Layer 13 of a small transformer language model trained on English Wikipedia (16 layers, counted from 0, width 64). Numbers have three digits each and are written without spaces.
A neuron's activation on a vector x is GELU(weights . x), where the dot is the dot product.
The model reads these tokens: "pt" "ure" "," " and" " D" "es" "ign" " D" "iv" "is" "ions" " are" " " "est" "ab" "l" "ished" " in" " the" " D" "ep" "art" "ment" " of" " F" "ine" " Ar" "ts" "," " F" "ac" "ult"

The vector x that enters this layer's MLP at each token. A number n stands for (n - 500) times 0.015.
0 "pt": 436486337559460483506539588539425527484627498446063510565631512604423466540651409511126555334543500610499497599440355550464494517716556636569456476502610579565475493497544484416744491501537475
1 "ure": 433581384560457476487539587520396539436580494438069565524559511611435411555734449485118630307503601604477498604507385536453458495669498587565466470510587580611516492539539518390726484529524481
2 ",": 377626359541461515449525524542365568425487481461042557538584474594475445553727422502157588342575594616480434600501336545405489557697505611542468449526631557588535483549556528463692471564540482
3 " and": 383625365532483506447511519535352594446490479446026554517549512595468487555693394497128570395588610606500426599496367552437505551678508603538465470515621538587555486548527544466675472552562499
4 " D": 650466595560586510518350466480459520535446259527310450309425447411433544340435379545378506508727405374597415641369401470575436574899609570539530567333436553559385429619343658642878556698386498
5 "es": 509467627433499142453593425628518654711550285458418309497382658404333353599637720413262549425507499410630413642562651460432299366470749702512430656652593599336212549437435585621771519605439466
6 "ign": 877452450170696227538608521248637340523656558567390619567628636401473661511693226431354451401424911456391497572527383381519447481345342581517503495414444575536378451535443636669697464662626342
7 " D": 746522542646925467562356520506455517528549348525274451404529449344447610539367365661443426293579535315507496708378470453516421348823648717554388531467366442564398499541312708527639544666252485
8 "iv": 616260395476654473658538463519563545522808257359387249551509456610429496551490481443386649429389751343541246564518563414403456395640578642435609668483332337449410291261629624867679645712472562
9 "is": 637434340227522309827621646707380510599705698521365344497482504502594323649470544558346419422378605305527519652526638342309390455536701610289398565537404624556566414441554197578508655792514364
10 "ions": 402561467366553252776566694672536427635534681484282436389414351446724489656531537561368539325368855339527619635244607392526412382427671718492333462425579535582368383665435367450629466679586354
11 " are": 431696499492539493562560549622551250450537732498236385590344465431582617561542150410129477424458840445552341550325577500613648416614683629624515458515465402595478582578529554488456423580603504
12 " ": 406323615660493559536507485573572364341615382604207574467572517496620465251580697556293522342503464482594374540389381506567577451856690771660343426425618538535434612387298560608480576559456438
13 "est": 573441517499188328565659564275512495578646414565233423631333588449336534337731325681361481428707367395500501398456653220472685607645582599642610427356493574522435421654716400476472680654549474
14 "ab": 437510579442496334596611466356383226790643470450339479763510505366586538465789528600300804324702651468531594450573681236312487544513377468641530695460433492360592634270503457460494667386320528
15 "l": 549470413255734466406528372381654428541790597466266607640460419419511585480461402621396392338791585579419799374661679549438566347590617571691389502478270345637424696289414585449380509454445627
16 "ished": 606426472347606668676484432524727457513722523467298578364485521585520387552573498836198528175464591534527594502475610680353435471610421566655566461575573448508301474464435723639478313325481424
17 " in": 483531361554522536559463565523545516477437526538048537533543598501549429475601525497100451468602561615565333598591435565373597586575603754484566534520582507479414496527523511456593323497521516
18 " the": 396585379551487473449511487561362586421481500495030553483566502565461517525695354473110623414556577624514446630513402544450486525692497615445509479538597539598544479561533519512637504531621498
19 " D": 726489586596527518506413471592415511630441285637275513288519410383421633366408433521423500511779312366511503609321302494632437519878595630471648553387409536481447409571306562708757492677308508
20 "ep": 594393401456505093471576366528419560551625426424471444644578648558528515410569748313347707514618461451441292532518625505346230308443666810517566703572356468295492442336688741720596488676329631
21 "art": 624545245084568395412668547574382379656750645778425371504390627504624500492476272428506491372431474289504687424585586385487198498376558687332582485461453380623514442439694383509653651625628685
22 "ment": 530682480426605271504626524556562469673657717517264499491430428512715469605416555542354652274510690542427728555235572520495224351079500601364494560500477531607522363594478360662650507516410645
23 " of": 530555495576844450590507635518685602554457782381168545414454503408561538599291461473211360453517692550473549464422480592435609361362481744451710453662559296533425471550431498383472462744366532
24 " F": 431510626628556399719285526673624477450239592616284417327530531526431547252449488555450458374718564429307434487335608528461322490633628556573767446565437563526485417611286498361748615767362592
25 "ine": 280528657306521335382542496646717376387380373631389485512387661460388460367590608478222602511580774437379616552550334549727395437439313616427778311763586398517322600617385592620709499642570427
26 " Ar": 659396719663690713422460583321586406494417658631289387506437563485620511325521313406398468337428620587612560576481308515323313329641467506459713450464545201811768443510583465803582431589311495
27 "ts": 370556730823489550428648443603539613751618445677280138450417294606454250534657534580369607497400411512456688539449416371446345242411546787522725410504531624479484424557541568426548336577504436
28 ",": 417631520563730512601659393546544400389345662420183499632529351433519409685581448520268500572619585503417380557480454490498622517537494868577672367538487367558337467633502285445662297682407419
29 " F": 460447667508542441698312422577634469471212575512321366322485573519491503168498452538414550451773662421371425465390556429433453606740552545648640452600394601563399461634337528398791599719331577
30 "ac": 370392616417646417395404367336626164733454365579416458701633505563438351388485513432432404522548625437685493518591179482458333593676548614324798418558750291512427365606282683770611677548556621
31 "ult": 525460586310705331458631461275560495771791582643370342545519425470444678536403212479292432335603302510485424689652270332512433521647703681482731516520593763440421329525453521387354577541659469

Each question shows the input weights of one neuron of the MLP. A number n stands for (n - 500) times 0.0016.

n166: 448450351496266606666661468422475414407426419416461441615689520680492639637361549600432476516331448749540478469530520803342649619436571546444400689337426568512654384450716445307516575429593540
On which two tokens does it fire most, strongest first? 0 "pt", 17 " in"

n13: 460485559606504547422630486507391383642376493448571515405401276436623454502513569412602439337411445653481672381290449405513493504478460554373423419483619590357386629510587637565616697521462493
On which token does it fire most, and how strongly? 27 "ts", at about 3.8

n14: 608702355424518483671639541444705596600406481582516464504403375296290375551507503491494404532615483430587636326518470397669648304280474463457466495466486427501587480688630417369564734393388424
On which token does it fire most, and how strongly? 13 "est", at about 4.6

n181: 596394535534197428595542578336552463567254311456737529594425473501414571378299627376440248594238481565694548280591572580558532709382439546620357743727557631472370499492495596413418305558685410
Which token does this neuron like most? 5 "es"

n173: 682635604476385466511601609490618502552500231501530308532657347506498280593541566541578590453407576509345596645503382513571319454299450407559437419503501399537641505625709525306487357231522454
Which token does this neuron like most? 27 "ts"

n45: 620446288682611364393480459475590547502337359524489399285636663413469604576390245784515468554529397666250378484592392437702610730556382635447482552433596500604386479620598644501324594491618479
Which token does this neuron like most? 31 "ult"

n130: 487517488489408637486456564633315481644467583541645475484516451474608288271524382549500344541559655586478429405418354429477584534520494625421377515555313609519845452683493484364510551658491395
On which token does it fire most, and how strongly? 9 "is", at about 4

n83: 530418206599330330557640540467315482722383328594701485308663448486328289318502542450458570590345430574811576526556309516516554511471503517466368566675484472558468399511607417206401559527762360
Which token does this neuron like most? 9 "is"

n99: 440534355534581652632293519489402511464300441362528521323403645409515468444669649388633175550534471583439349421552379787513674537560494699615615565443356431505505565455548613461575518379455367
On which two tokens does it fire most, strongest first? 17 " in", 29 " F"

n52: 740436518677425376607362432527509364471228530416643574487493322539310446594200504676597308540587555410446567413626430695497380417504499256420374372480320548635547607492604520476521647532462620
On which token does it fire most, and how strongly? 24 " F", at about 3.3

n155: 526404460548299650430480523576497431478351499569612551060672363625455441694386541669504529569344449573455438390469618552660425506555434549719342650589504410422238498405431721343363360249726491
On which two tokens does it fire most, strongest first? 16 "ished", 12 " "

n11: 547533547491236511682689511469374513460540379250669468515505513653509412564374529849668245368316525721610415377558520531403423493550478427328408500698454441591722261380310459608407606542512617
Which token does this neuron like most? 9 "is"

n114: 632435666563397568441407443656478446401404317526494334359567442389744572681400673443534650349072250448534540509564478570628435455568531554586292727472408577584572655435367578444456537344602568
On which three tokens does it fire most, strongest first? 12 " ", 7 " D", 5 "es"

n49: 553357376547431592492405383604281536523293238483709589509644534467585510353477624414662504444515559642592626446424487427525483491594286369447643513437161655544661546491650711428403537510550595
On which two tokens does it fire most, strongest first? 19 " D", 20 "ep"

n73: 587319497575502637451305441450537523418458366515658561467570585508379516606365608448526597492402183722388426435705566765382447472474493572572223470459405312637426629319814515464469335526534551
On which three tokens does it fire most, strongest first? 20 "ep", 15 "l", 16 "ished"

n70: 520550319721574357494469659619497456474488635391522601489660292418705459458445415408637526445325418655397551407591395662496663403453641646532597528398601454489323496320525482471313585385469387
Which token does this neuron like most? 23 " of"

n117: 637656449677363736511419486450345494658296341467454272491327609547617484485490603273634411381191490415637420392738676637569585607446617441489463649601433402500357702741536392473489306370524662
Which token does this neuron like most? 5 "es"

n145: 499614444479709539535593580347531244387478554409578612545475524512472615549441558314526706481358542804615455315570649608472412523487590520424366383437411491316531428497435440333387404543678563
On which two tokens does it fire most, strongest first? 11 " are", 15 "l"

n132: 529601427536364357366662548481529613363535333357537290393507674174331407694561544646497434643379405355766499441624546514657494477500433594479457754682544463630580541797411396412457455283701389
On which token does it fire most, and how strongly? 5 "es", at about 5.6

n108: 593367517510609537522436689637493529340514616500531246379433519525315415588598464492531359457468214506728276526499368550520785751629580417541524574413453460620763459528392309547447438369380604
Which token does this neuron like most? 26 " Ar"

n112: 708520620554354536526533542520388660325438537520602490231588527652449493447622504423501320585622291548428241454430470626536646484398384451570581263559414572561461406381474807594352499469745397
On which two tokens does it fire most, strongest first? 19 " D", 16 "ished"

n39: 535560434556284556541452688498462575514486488561521482630816253616507446612626427678530571685597507319414365401414291666597634532477432265411381498598305462677570462703531573518317547356547398
On which three tokens does it fire most, strongest first? 2 ",", 3 " and", 18 " the"

n97: 558444464719348491568464403480435575567444529561353471440583465629611520698448572338796482486365319603279553539592571777318641739596513307468381388752468463653275528440351539421546696438422446
Which token does this neuron like most? 24 " F"

n15: 864605489607413562453503667195429635496492438519513169483717226474644714430407480425649655662373347458589460367459604597666562436429507559501348300708558532454595579469441525220346448387784346
Which token does this neuron like most? 31 "ult"

n122: 566594594692201535433404324340446550603457470489609489451545412617562442410586477389489635608429542441383547503515364439449377527344391494528527561666494616422631455724359472589412627118816464
Which token does this neuron like most? 27 "ts"

n62: 599530330592386855576502353483411457240317496466523519491631605667651573512580542535656453349386422323419443457631689614577589500330347473503517687763299622509307599591502490218491692442384590
On which token does it fire most, and how strongly? 29 " F", at about 1.3

n153: 818359617669513497606515405391548406368369359464781476614896360508284487653284524612468629547317387596583265291711299560475452632409441565460422729366659467333555516293460498231321618505618594
On which three tokens does it fire most, strongest first? 30 "ac", 31 "ult", 8 "iv"

n141: 490414412708452306298556680606280199369512528262569508637331623201483559606543345480801509501429417702611486471469511702521486702444481390547546486451608539524312412535831655501300589393337697
On which two tokens does it fire most, strongest first? 13 "est", 14 "ab"

n186: 604434584468570553518456483551449451242587646301528389195476423364457562620577698554427716464440539747398501519648491565551633457436606524260344401577407351647484399447736525381495284363514609
On which three tokens does it fire most, strongest first? 16 "ished", 23 " of", 28 ","

n92: 394535624589491428495596444206695364385363458463429418354472518533623282565501632496529686587440550596379667652476482596588342506523329561413385676581596337441422531710547562381615558315389622
On which token does it fire most, and how strongly? 25 "ine", at about 5.6

n9: 495481417606544551370501603498393642470475619543467429621358506359500371544520738535573387581522555629570418376462578636527609563412639391326309444482572513349472339413755579490548415378503436
On which token does it fire most, and how strongly? 17 " in", at about 1.5

n30: 705369514643575607418453461331487700495381524423484274329741448418316491333527666627633556485447169408630311454619486488476562349401627424457360474472565683676440454531394648489621463497622513
Which token does this neuron like most? 4 " D"

n110: 545562398472269592449662616416544541466506570585583511499591331494518394480550605522466581659438528546612610296428240436492477444532542478395487542424627423432592700423737420317355567307575431
On which token does it fire most, and how strongly? 27 "ts", at about 1.4

n26: 516677465588359384659649573356338476458495470520508503422430620503606661399372385601689348613564462769430567625446371545522538447520457582462589228490445526388595446483540590329540363316516665
On which token does it fire most, and how strongly? 31 "ult", at about 1.3

n10: 570510483675389518509805478645315369464484467455540438387502487478436381725403326542536402526409247593412492288651739739479453563548367477623437516610387489668408507305556678609462525383608458
Which token does this neuron like most? 16 "ished"

n74: 715540611477509402364405483336471303464580273456701251544547495274261564465470540316484603613412441612510515592578551489731630441366487478615332526490377629592699421527635591375353553587580514
Which token does this neuron like most? 6 "ign"

n16: 499324560588507270502556563544307376393426385509632500292700424487486638524402629528374592611437459710502333599467339647600736673486599629740380464736507583425480409366373509533329521459774396
On which two tokens does it fire most, strongest first? 12 " ", 31 "ult"

n94: 483415499612674489323411616325404534614495476416525506420611520379406530457433506413569600768496412680410394533466699801588530501426218555581495135667728332429418505437669484340492327531516519
Which token does this neuron like most? 23 " of"

n103: 740421576632417565519627637103538574467348389427504721196643544555392690405521431431567504592359505562507323524463302440617560524562610477328544372600460612555585766473593462496305379364615631
On which three tokens does it fire most, strongest first? 26 " Ar", 6 "ign", 31 "ult"

n60: 442502582503445593443621453493352479208548354419697565557791527504428467437449747440585439593479458694559516440468274601602553496600468548433299426415270359770560594298358550480373770332698650
On which three tokens does it fire most, strongest first? 12 " ", 15 "l", 30 "ac"